Layer 13 of a small transformer language model trained on English Wikipedia (16 layers, counted from 0, width 96). Numbers have three digits each and are written without spaces.
A neuron's activation on a vector x is SiLU(gate . x) times (in . x), where the dot is the dot product.

Input weights of the MLP neurons that the questions are about. A number n stands for (n - 500) times 0.0012.
n1 gate: 710438534507212533362515415407612384554429578290528579441401678420323541552466577544457548505470569429450677575350593573549707610684511598514581526446648556365616415656503522634349669353444592510341352563384503658412630438557524535516332479482523537594468386526533646408457594500672393466
n8 gate: 538389692340486695505382650536657557406499672681777419372262587491731555501486424412372562459782461493302288499301290544574497762514371705621557531700466426496569361670424484327306579380633707340461541341499607584463420553410382546377371466354530610632523456577389543384635358580444607456
n38 gate: 647485546612327384535322615415428703582369350301611415452460625594455589438403367512514385508487515362483486413484319463520448570435402497462496485390545448402279433608501470598679616507583427545580511259355331491469246459580448668499582532426359422349383594506629543316604523603484602467
n53 gate: 536576563648539458406503517525626575512399480517415393391579598495486424502290628629259319539581402475489212579566530575523524369773543473629363453519525499453547412307407407473472199496457570401365618577583559466434682639563386524605548539323364441584503456604585530572500639387721449703
n57 gate: 622721429437616566557323393560503520713408484490360602261713430486530427428627402436527583477749589588657428477669332528459532607452651426405400345473369581417565551530635622344505296371529570657469512394511520563673605533408474783384384399672272399505642292517557552453600559540632490550
n61 gate: 458424531605451597369559451420417473319389541510596471536603491567762462615230560633557485345405485560548499726389393640613663532624429417262629620419324495439539304451476436452479411490608535599494374296728461577426292563580288428446477532510400721400406422673262729445557555497451641353
n67 gate: 661616603259555597426474585453505598369548630412497521378443612393499397436635559668331583381605424468496609435365584467440379786436571391293655434502483615515515502583372388544586466310441418500491773469491480509616513432372552467366526741355533567443579616594496474243497484525497559554
n70 gate: 569448389673581290443469469590422662288634313346638375222489442641573418591651389621465484368227496589534325514382516262523555458590581534464634506389482367607479466499629485259693399577463499271592467324528551578511450408517548379325400431601543339495431431602431450456577394485433519532
n78 gate: 624511464504619616373629500384400546681334595455546699677378489685623734469466532488428642458751473446552570344378416393624377704441449436574303448417472658530715636504475511698402686491473487469295573483492676472554523509403526540706606527406557628512664212483415604518483610375471430391
n79 gate: 575681533572525584446490445412590461256439524427434650388533284623336367525440461361638502513668508615487343539332513461433393521556474389428637385526626377626306530694415371504466627380489443552299501384644451482555646369594610341665433620426571713465410592437785558505381414431352500629
n80 gate: 505499666484482531525525511483602508411471222550607526512215548469466486391577616462418316491495474475543400681650625777426523615604648438449579392484550688671616497511401457570463492476670441521491468396646552539562509485414611556565243497434474579535431496449570433240506504633572576574
n106 gate: 770542729496480474655379658587476518416663575349391531447536604743459641629538502372352315562686499548584545452524505362430405540518611453708417447547381487431403602410514333337400594581660618511243323383631731500576572418486583381591348482374391448540670465596606704351518478575585611569
n144 gate: 503336469357501566579427540617316475554451480363464542658451566772490382511520448621375578299400632716441495519598432458713780544277516576271600551524489483686266426625404501328443337656571442513607462385609660455317572596584405523375559591593544465489320332313540329294425292467443572623
n147 gate: 539447667507519562523606443454359487080522458569460728338516455497512775375483308359428478615647484747602314601518333565406419493543573738529638559407501321406546534422560302528602404511517603623670626466685437541485452469486324348701106485630327580292623437609635588580419384525653511410
n163 gate: 662389606386527608451503568385586406468396601402475346450478305537322716443534355561572524369517503637311428579398430417583583445301512407462509421454523508601504494558354448619521603516583545389568384336370113605651454455295578445662451624470287323292577357340626466345576410343515332746
n169 gate: 415410521541287389523399469503474517328299463426536487479434621773605683605483354715294396477492457474348403555536332435464447350370589636575445394389487590450585541419638356462570542498397432599581391514166644500447277352396538525539501606530410581527539480337473402358471558477475577655
n170 gate: 542601346620518491447475712349410405563355432430673336548668480643695707713515559452417393393618408513376493504457603684488501517570512417465599424460627473566638668339380477572512887460290310731424418506443447803564581474463482592521446475524559338480627453594487475466635599348474522523
n174 gate: 428609616578592472358388517481335578456394415393646607366334153452436476530402541648471516723585586452266651532487511475473585301424410350625427567591636457531592415572432447501749450580479497480471422658312560443576469595523404441505414515535457535681532465302611567570662428413551479341
n191 gate: 363285471542345563448655515280618499479486624583528698366396605462673562581311560664452578437505634522391489311397458341540490535503617518535617323432524406419354469377463508636573536434383601457557376521445468385470223633450460377297435504445793555550655430638515545354307512282521623507
n194 gate: 530396160541320561481579434607320527407678467731450589530414264498571607357470391519569401475349577487593506537437212519562320606565450545476586484459529381817401438419658572596607641302500506549338358498436657358481609562481532432442459481437457566603433284553500403509448355335509418475
n198 gate: 675581521473556486628561438482587535313642456517444306409603176646399474585485581560560446450633444478363456520563551457444658532529645469430388225505342566499492672297385542325427492769297569624406580407690556407487559626486589384418380509336453275626511641621454528467350544554713472428
n200 gate: 543490480503337499555688443486422703431653473559584528511336588563568509495426269590604657563328531561673520492500461495334549506430549364566558558330397491529421690589466541616443399628612388708384450481540474516236295447694550511754442512437383475329457400449580585406477521476630562394
n219 gate: 503608663435579538124367504469461667729484375549574511526404555681411736572362545388451419502643430587530581577578343300669431500400651430660410561248316487360410527447673442544601489442437416482284396515448435400371585558205515469416497518607693362407381508449511413365408465492723520407
n220 gate: 665499436575427566541343321331401550494399581703408463347620399656681404524636456383420434603551636705507230338433606483380603484681426435441470511326506579553591501662575408544479513367476540478725534423366553597721345539530407518483517715606474442301497363655594514622528375655510530468
n221 gate: 415466274496616583655374437567471728220503539662340393544292509598673550550368398526569469424558529481445539543518288706467492546249687598531369385560415233441451573404455476401444417630316506609608551495517509389466386246595543545413526524299413501384457288543698664535413383678367460385
n230 gate: 550324621405534427550639500388636462592502667339466413435531488657539482505664509603450638405684572385461499492391469511122607674348462434633453698640294366368764373537551546371509388702587556400522493546511513358654694433358362420432419410463490616451329435477460678323580670393451467466
n232 gate: 590526528572518739426647305447512424473475340616644484498472392445389594567424556455430359764772602465337708313621464410572417335491319525716337457586603494599471196393625625552623603513479496538570444399503358365632516554417507427770430544650502382436564491584563578551607578367509572454
n239 gate: 604573445633442791576619504507517509669633520685457558379477504451353558532565399557596332627593421437728434514348601585603449317542479549522542489526572538669371668284287457603597254723625464444418381506545356468354596389516450417607550555561596464406367354544410469639496642469566353565
n243 gate: 536528477593613503402488484486510318590495482576572555569282644466601550614461475583481436424456385483389543481601410396369430324402386603290170465498665466354408524484484264518678592691340615683264424449390259322634492376625271402566720503538596511443379479591622294394398390576739532443
n255 gate: 747483489545517389424215248697533708435505473445715470354285471673381452610559527536527436550635421532579502729530327150406617471632620502432235373512517531485517549449607367496445598534456413611394279708503574502464567555539607482594593345329622354512379408432580694371475546612446420450
n1 in: 572723430729334514649596544432559468624394536697607571356408427591465536614458448482348704629469500514434301548620521515655586430356332499364545358551589675451548647413367658501507459414616588567448591406373481327549327465504599448580587474455444355517418547259380396553526493445438518555
n8 in: 364367597469439494401468614487638699380382313413595633482652478457553521425437452788329284528597437713330530583767635465223731563460462376453453458526521423526738591362687749577292662535323486429561352282430545620642523458499733470492427319608296589451537441578568469593723638664449394524
n38 in: 432469412576552490665445621473259619694607457524594525557494390477570592356658579580592490506425597314629513434551625469290693510566547436425586371631483447501227374572482481558418563525590578426602251421636408461347564448542328584254608563608548243564495469308415310517523418488380444442
n53 in: 445524537467824638442383612368386489323516367307720434517431767493370402320501319448472603684505336526581412344442500646309469451590223582572632502660309371635444332351677573413575465512629529681562441427500708664676473477633305496479503480243418475393525350465576238475734434481569434512
n57 in: 319261561681666575448417376337721412614282317456490479473393478611648519388280327511350572453681563527491589597534575399571452548454396473399467869376501395603424456611706514610670796487432495388443558452314547586489574450743467408475690462413499579654559537478424249452699376487405439355
n61 in: 365323680275345660751411480692127313335588625328501628744280341491550371417490555553340538653409392354347506489691240592363666301576378388537465529557465321622537488475462353426760435644639459556498613533415423354799362271419423504431448480611376656517507254332584535460416595699414523489
n67 in: 538333403468440490507455467530469251638536404533382606654592497324570512457505456445322346612191535601472470445487585566419297428472653632594410522384411573454519489427575402459345550649619566633490487664425686426426288437481450358703407355406457375616460601571534358619410614443481606515
n70 in: 504525411562516541444574637535432432356567356272499479533319481267554444569363403497580297537565371420417425725568417487545481585655422576620568531705424460646323552261681453321514565483612336530528558488434383655463427446474350668594504465563464611259671448770574498456443512440484474465
n78 in: 462529652542530495496622480305337464472604506425419651548453594582739451375515582497419602337462329622429453421543118501738455590590515505600492428517411504340243372275467513632565469414555704537638362430443469430681428378697253531667555478676330720463481478573581402691669672366473386550
n79 in: 594614661480574385505492508616463380512581515410528678462676415397389572462434404381739468332595703521544562578186225448497240454720368497518476403606504618471466506417485421434489501510585336450563471501472679491449610524482697513406590530501575651363507646500674357327378596533560465564
n80 in: 374629450547434634494441432362442518387575277361640646484689598527677440467617431417517561531542667626463454631415494499480612569319375457626279540462310527620337587570592642488452423660549530798548629661623656536585419684584511519552580550650462528517494504506335421569503328439401610262
n106 in: 215419738561492381496597544472469215610545529303656484467701602541488656625458619475461488671462552529699426497632485627449538409538292240478576412474570594321487498606476288430729344549555627380510549612506423581347426302477430616553427499517643453525249400367517675316207520471765604620
n144 in: 507655366587505336494386502347501419443622466638511463383622363410482746540621403570591535436537371401788469408392411434345565452465526626568527470625596361337492616472345622708395538586382566497406530790614477317729598455488222532380439457434603672393345419434421483738435565599560561654
n147 in: 583511612608333483589340623336318475801469423644396313568615354685403327322461395479280436269473567529450625443606620694480419480545427454497518456577225529832522459472542782575450567530462506494589165424415555377536521536339522561568595603526708282306391725455513518548450437540486553469
n163 in: 564387743456436484651629477570479414618436548512472460393383710489616554629557428455309347493610399494465516346542595399455547665685326518277454554523539606394590391602215406521551624456595549599495435589295064511361338626448358530669340643667586439464642266406518446512280520650664498673
n169 in: 331358371492519488537194317581502581424442366503554458694540637500550438572482363563618644558457384497464369485489443299467551625429358397680510262514437583566478457720427509521341404512623662490449502525453355561655623623501504424596623493320749644710458545447578474603523491387521525607
n170 in: 490628657490589416392355539463517611470381456400308666476541487542397731469548409587606153296312418612557712513578543476574468419666643687668690528565362618488288450392431547349557490539455444602405518728520398453165474582540513496517571425516686415448598747624638664409647412584492457415
n174 in: 822498367455584329445476495537508565609608360427562504305471553504600617521532406712572475616503453305547591538397625486391447754556671568506464581628505320628586456430448512423665690483611481481426474433436508404472559520325622550530552588465626574582381596439649512707503508620419809554
n191 in: 448327663561547576331507579723562482659574673523437348508457416409493421495307757468620441558631559430391688520408439566434380563459493188690576558639513544440550686480532469456756576377482449552438564659514349667642466683544194699419571554520668555596367391484539533424515519424574502636
n194 in: 379534413400460382509541532414637350441319301600602453518498428487295534526567544557509762598684513602561632430558438473333433476524681407453533528683488372304515478543352593515555432590332538607327593450453531525287690480349712629533584470531517568640323328676498452512583439785647304695
n198 in: 611540317681431635743564462530421407698398613341567484511506428645472509446360564240567320613507615578378637424464426392731134390218526544640460628394579655528504315491416475524387497658552536602586310520515457616390666482558508660595404463452279633712706412437514540476678474596581493546
n200 in: 454210698421327780490563501432524490632414563589338556572297545589617694520396233495569510538343642726628574509438586406426388570426611591330654403492467546350495548605566371422461549675579421624453634470656664432325336373576517573439358677565459567383360514505528467380473437576489693461
n219 in: 557396498545365625605407585587498354518575313471546579649476613531616551500235487420633590284725507267424466513580611502282451447615650432590660566434269407499502600513545436788325569394428524217511345459749597495420375349605505432230404536594544467349696454321508462673377365515583528512
n220 in: 407588622388481326675438321391341404419694521212643460456544504612398362295433422637467587489697410441533395532308621333643462526478557720479364478402448614426481543559091613522371454608494562449474327415470658384619406389464555440702437389481575438447375499642531466436493686524280362396
n221 in: 406572412538600731579427452140424518347584552572427511400617662574346447458533507410754517478513433545551611510363495516407635365457647279622504521568410676410626399358457637366596383665509302561345604599380440513450531405468620545651590321420430454436563654502384590509380565729282153507
n230 in: 539452528292518563495731539404488497647575515369479407317491557712621554450448477708496537563596543505325562556581552473489512430357598433588613541443305527480294504523611445588449312469477359493266335430435484294569308550402638586500132236756548441506725336652521552444669504638398491633
n232 in: 575634285599402488347612201642601462417484355332578496346570585428604401600344519490549194464440362664492535382614398640487556513514587554788309400559560583275402424463721404503458692471448419616500431429374222378501728528547524556454468507478568562605479375339500445467481390764464523637
n239 in: 596351403510257511475456624349485588729592560368523306481690436632525327331424403457416530520602514574384683536448391559513572434338621703539469297491303482514450516568370472545339327559662430527463751412390560401466537495470325397408345642349570443388522651551373661483598550439572359472
n243 in: 697627677603549473401384516514322663643573448421323269467360552552579301404604469531537452609596322431411571585457338407616599462468557568417349527166511450580307720275674552557464620487606393409528399562350453500468672578417393592515708516498426334410587668552411457498337427493323266443
n255 in: 431959523456486551564476682600387412423701337465611482535413513706545516448602432633596480463309539495567522545447694464494640455555660765581370513300736701636394655493320406336504519382424432448643507375527343598323497518572534593368493443444489483526669508510561603488299666459484343288

Each question shows a token from some text and the vector x that enters the MLP there. A number n stands for (n - 500) times 0.012.

"ton": 300468605665424496388611297488504471318527508214476433356608548494376386618429428537645610651577331617422665378472307510703378437381493454396510318611615573382591614695540559620581506521538471411380554440498478438204525571388451569527715537443580530424537633531525528509518459585528450580
Which neuron fires most, and how strongly? n79, at about 5.3

"red": 428438523470282469586698527512526641310439395364527510588453545507535316630513602533523582596369345599493541419357293502633311380440317440418575488576691670431651626701519678714544506518417441385618541334477551471477518623450426512483638461407687472336574522524495556551615463538341372624
Which neuron fires most, and how strongly? n78, at about 1.2

"-": 374661438413389365368563578429658598273422351512485523593425607559498221624556658355435540500373520498595570383699739648444372521452604431564512637585603529318510442585488591570408630515483463414553517531652509347566532478489581635465540452570572332539550569363501436647645505518468671605
Which neuron fires most, and how strongly? n243, at about 0.76

" said": 526641472382293561643455504446693397364571420471443376583419713541438187409773362607393512517567494504396620494427544604371597507497446358681512653434659501601628520584343538642507439619559477470492570466448503447601603520509314458367538416555604308526516403329620386557676619580407669668
The three highest activations, in order: n230, n144, n80

"aff": 369441384538666470547391583405598524472543687501402333761571590431639215316702386474671488517417503347364620588365462450351499300475341412615369601391454449306655385561339495461581423319322607431390594683478504486544496456481643532591466547319502463611667534630588549673511495702422453564
The neuron with the highest activation: n221

".": 342579570377351396562554612447582507262650494365530330481426450516533306443634351620363535487592462357654480633491460594574455591364513314791502537506563368376474422370488464563518551566542409524528536628536484433452609484422333609528566456472502294420554432467544579580612500589427688691
Which neuron fires most, and how strongly? n230, at about 5.1

" enter": 499665409464512492549491611386603399414283568238443429548525530493479344468747301640434563556579640607410528424418535399611429338549562485602455516655469358642682442429523618636581520368450303512430508447473564534469560425560481660308581435459689302625834583384458371621604595591644558692
Which neuron fires most, and how strongly? n57, at about 3.8

" two": 376653423433564322557570438490612429402613464546550442604548385480536241597599353509531488579465671471490652428418573439623391452499689344562524514563574563374457690235401539804508575653461543421558465266490421482413432355349392618487617509233554424529634469570412397676667552549462475650
Which neuron fires most, and how strongly? n198, at about 2.7

"ad": 347436457640403454426382466422498418284421549411545406452540515355476472421612510393585236529603153465498516410450529544628461524465493472466481348399485639588695566786511593657613313520551492502579514522430437439615432489355420602491552470529570575508391493486450391710709572599452408472
Which two neurons fire most, strongest first? n220, n169

"z": 336463413614483469509475460409395430259457498318431472372580492412463655405584522397475240522560249341587612446520690432588459510550490312533576496467509672553605563741546528683690305393552598540483526645521426432621615556378404583508498491448395589533467484492474436579470575601487481356
The neuron with the highest activation: n80

"ar": 479466608555447516601472680468430637308316624354355479555405335514577350627485546480542328484419356473400366500602573474649431449591421526514512569614349669699480514713527590556498461616397682448290450387365377558325462514364334498427524332496516667544451578584404478692623469454583587412
The three highest activations, in order: n61, n8, n70

"br": 504552441629455610469397485424620428483404521352582423545378389536458661327502366507559404662531193507649614566615421510533403567581535645429242336484654584317568387586438384504647304281425350275395408318588660537302545586333450361546495436478671359546625462615375523527480516468734572356
Which neuron fires most, and how strongly? n255, at about 7.7

"r": 386473451597509558637534822635611441339459471484479552683437583714568383650516468570572544635191439591351431481633458699578538502595657597319565179596377566405512658541659476584529609505457536558308689641433523479329535608481374509467485499652437547398487540486332455494643513506533653567
The three highest activations, in order: n170, n200, n61

",": 484499461564331395594336423528602490339595415234537384451462570491369346274712294621422664525337354530409603545369455543594348482508514395640466676451582423506535515564387614477508405470381626425517581419614498246619537498360332610432519570477454339563593321365388285494585409498412685513
The neuron with the highest activation: n144

" of": 525691450532280372402511607562554531219374447298537401517455519474487357329701424598493621590426648425510434492501509455651582393385613520529488427448656454535491578436550620568563378483475523556559548420373386422386429384582434695416584609485439472378625527282463438535614578488459586542
Which neuron fires most, and how strongly? n38, at about 3.3

" h": 385437597452482429617487600415371528403632410310419452582575618527594413419491290534626473573382603567633503560595525506344345491317588423467484405564639483247499530278561316547595490624541620433534419220401797266621698363406559479456426347494654390647643524518545686484481456630643467486
Which two neurons fire most, strongest first? n106, n230

"ex": 371519574613447522366597511346671559338437396452386515414471607571440479564488331546524383602570266569371362441541653419446268522560609496603288596433358576289617560799512495547622481446529585328464523456595542568212383664316415590431597408485504505413535451343579519443528446632600584486
The neuron with the highest activation: n219

" ": 416488700623517436358421511454377370456561538280514378652451432388480387465508428610600443485502425565664802377477497302414436377541513558406594426720511541447393629401506394470640459495538509593447647364348629555397428747505516493188539583420440508465457640511461492751531454619625572791
The neuron with the highest activation: n174

"c": 432473432577353514331609397415485560337343362301482404445445548599533416433561410441551415558382225434446335606571644528545343563522629473501227366617449541492606551768470736523485483467456454378415668582504530410419563619282484545549473596754371354457529685489408607639664441547551487507
Which neuron fires most, and how strongly? n80, at about 3

"ł": 399509444645467351441619460591378500347507497289504477359564552415519551382594573454525324604482124315570449361664560707509493444472432361451681531446435653465626583781500488673744286480550635472535464535366429437527530447377339526531527438455443526538372415462338444556582481584563415486
The neuron with the highest activation: n53

"ver": 387578435532259546484639630367485575322473526283377333464488537457556324503586391429386486657500362579477755409306488625509425397307465476470333301544605563397532608682545559633457400444603372527512458559480522509388566420355464536435593491539685637346513747547386624675423549562403469641
The neuron with the highest activation: n239

"led": 665706523402500533749431511464645430367403462412426402625580697448633326512627272654491537662537634639479471478511530542645625379446453511632462643392621398536641600456442594710506412410456466604513691469439629486574546423522451514396637440564674345504807488373601449566601422451327709516
The neuron with the highest activation: n57

"our": 300578429534309617517582516347617433354332501285367461562475580570573299485661316432436548656416541623622742408203633438660543477412444587582293425430500671400529698447365345604501374580492618478496437481310583601458579509499491455476575370372641466482645547600374594521569581375435595612
The neuron with the highest activation: n239

"ck": 384597433468254491524470442356553556361520544393435500490465612378377438409665457450514333661554210519351642483476557525597478497389322475517402444478470574520640716613366717815596326439588410459581524468599513506324493694305433620425519519379454553598482563545422546663522520577661331621
Which neuron fires most, and how strongly? n239, at about 7.3

"ch": 493606496578483529481264602499547484476408314426403407589402582645478561453653643500434713504516305491648524544485584548662512435701670434388486337535271465513575484865433462704601520429697587422476419463533554344542551606411327427507333448519477394736672440509440381516624503713588491648
The neuron with the highest activation: n219

"mb": 466578525478315637325420545426510507365465522425364541541406754402486629495552346448650629474453237531528493350602404470595476741558565508489422350475579680533517323657442538606651412432561471413612352414638721358461365719493439588523500521592703503540696527739370475460715487498530392508
The neuron with the highest activation: n78

"gra": 582279337584448571474477630538583318346291526349456552456433473296606441600704341474491406438439230325398619596387544565440700599671473464545522384455447695495583601530476612568672523526551531503553509472377565558507487580592551470653447405436547555646520621270366615694451462496476276454
The three highest activations, in order: n1, n169, n174

"ć": 333549404462479426520477508396491514301412343464434492328599500506510357490563569354493272495552181337496600437681589666607455417487455340409560528456542748467554589824560521548541298523533597529484564464520481446585496459457536510502507344339498584484541583475395270635523463621548514628
The neuron with the highest activation: n80

"==": 413632477474413399642646656514577334388508430587396571437433160418471373343661398409541450368374624492690709428462452512407449436590373412510297388443709462307439443510456477486333561386427297470551666436449429304403597521592358632629562410524464267511537512305427443675437539509436633595
Which neuron fires most, and how strongly? n79, at about 2.4

" William": 418511460674196360462692495463605692346622539311537347499476627463547356495464477568406435556334473520361629493470597591552324375538567330596369423456427574435571620706456575641648434325458523349510530540505466433365549663331336549476564584427612540394472639325372528610699541568557485640
The neuron with the highest activation: n191

"us": 323449426624439447371568586621640524418412472443374264463583534662329556427413350464612492500596528441313413487370575491674556364515479477459482674561423239492484526618215713431584384554611475519742410569457675510234390515539536426580510489526506302449540415328568582517606665685589481705
Which neuron fires most, and how strongly? n163, at about 3.9

" w": 442441671532522483568504526509548660379655569430302498612525655430584466490471394354565473568327544435555568337861458437172500479732384461496346492474564558327423594427508479460611447506557447425695529503529678432379623531465562534222447373472587391517708493640467567513639546406712400588
The neuron with the highest activation: n106

" life": 374513463510480640506410466501465349401588519219449450477520524310405169486671370541318475417329518386411795606348505399480538436530397347499369477414660618389653694432375450452453546441590603339505642648433554465401646498443466401430594330298544603524475722473328457423647648602525629472
Which neuron fires most, and how strongly? n67, at about 7.1

" b": 389401460571347658443398629575456504405645421372678476561474584475569411536502381415505538374483539432635470710608471448431428673675395468446445441588661469216516543409418640622485331425475536347620726258479588587587610495464582617282602427419459275596519502665515572692660555567530414734
The neuron with the highest activation: n8

"y": 474737521324242586577478488321420355381362605456458574640539585660513354491556229576635731545429575479445611525493442446555634495503251578607217560783480501469639545562532655504473436530589515405558460486304542403472589451342492574401460336489603433597660714430340338488472592520617506571
The three highest activations, in order: n169, n1, n230

"e": 395453395601556411569496506391559334374428265528406509580534672647432475504748557522386585360553235333413530514753704427734388621641573450471444331574518626676595492743588606576484417529620545406571428550509484421551566540615299517574510518517516527582644539556624555474537678626616674505
The neuron with the highest activation: n78

"ri": 472257462597295537571566456655592322395520618497509428539431517393543406487555431687752182629421666566431707469567809440629536503676495474585410501510390639600488520418585359572649512554560495333432536569484619343556597452585504534424440645577656564544725674409362642565354540708522508536
The three highest activations, in order: n232, n191, n239

"b": 496386449468366484457402626484490538321294535292554453499490618514426587436571535375436373520454193440528525609620614535673421481506529433452579366408244565462450627691387688466615448554563714469422525533481406512583540731496491572471345355277433520668601466439365629561754553621434413431
The neuron with the highest activation: n8

"tion": 300462470381218600447525490325526490368468586241421412493543636507522343373705362439466586688412520459405717507265566429463633474518395498588268350484647556461697652568438649498399386545631508454684581519466533589432635440417474419355717348372607532516514703418480577554548638518461468651
The neuron with the highest activation: n169

"wi": 461302436627391405584518645615488428296385575423503422587512472533547440617632465428615280601517179655388724402567507656488448473544557244403576409382358632551508490696623353698444551601549654397566382440371465428602537635583512526592375466433530565429520540492537453603575540493410363488
Which neuron fires most, and how strongly? n163, at about 3.1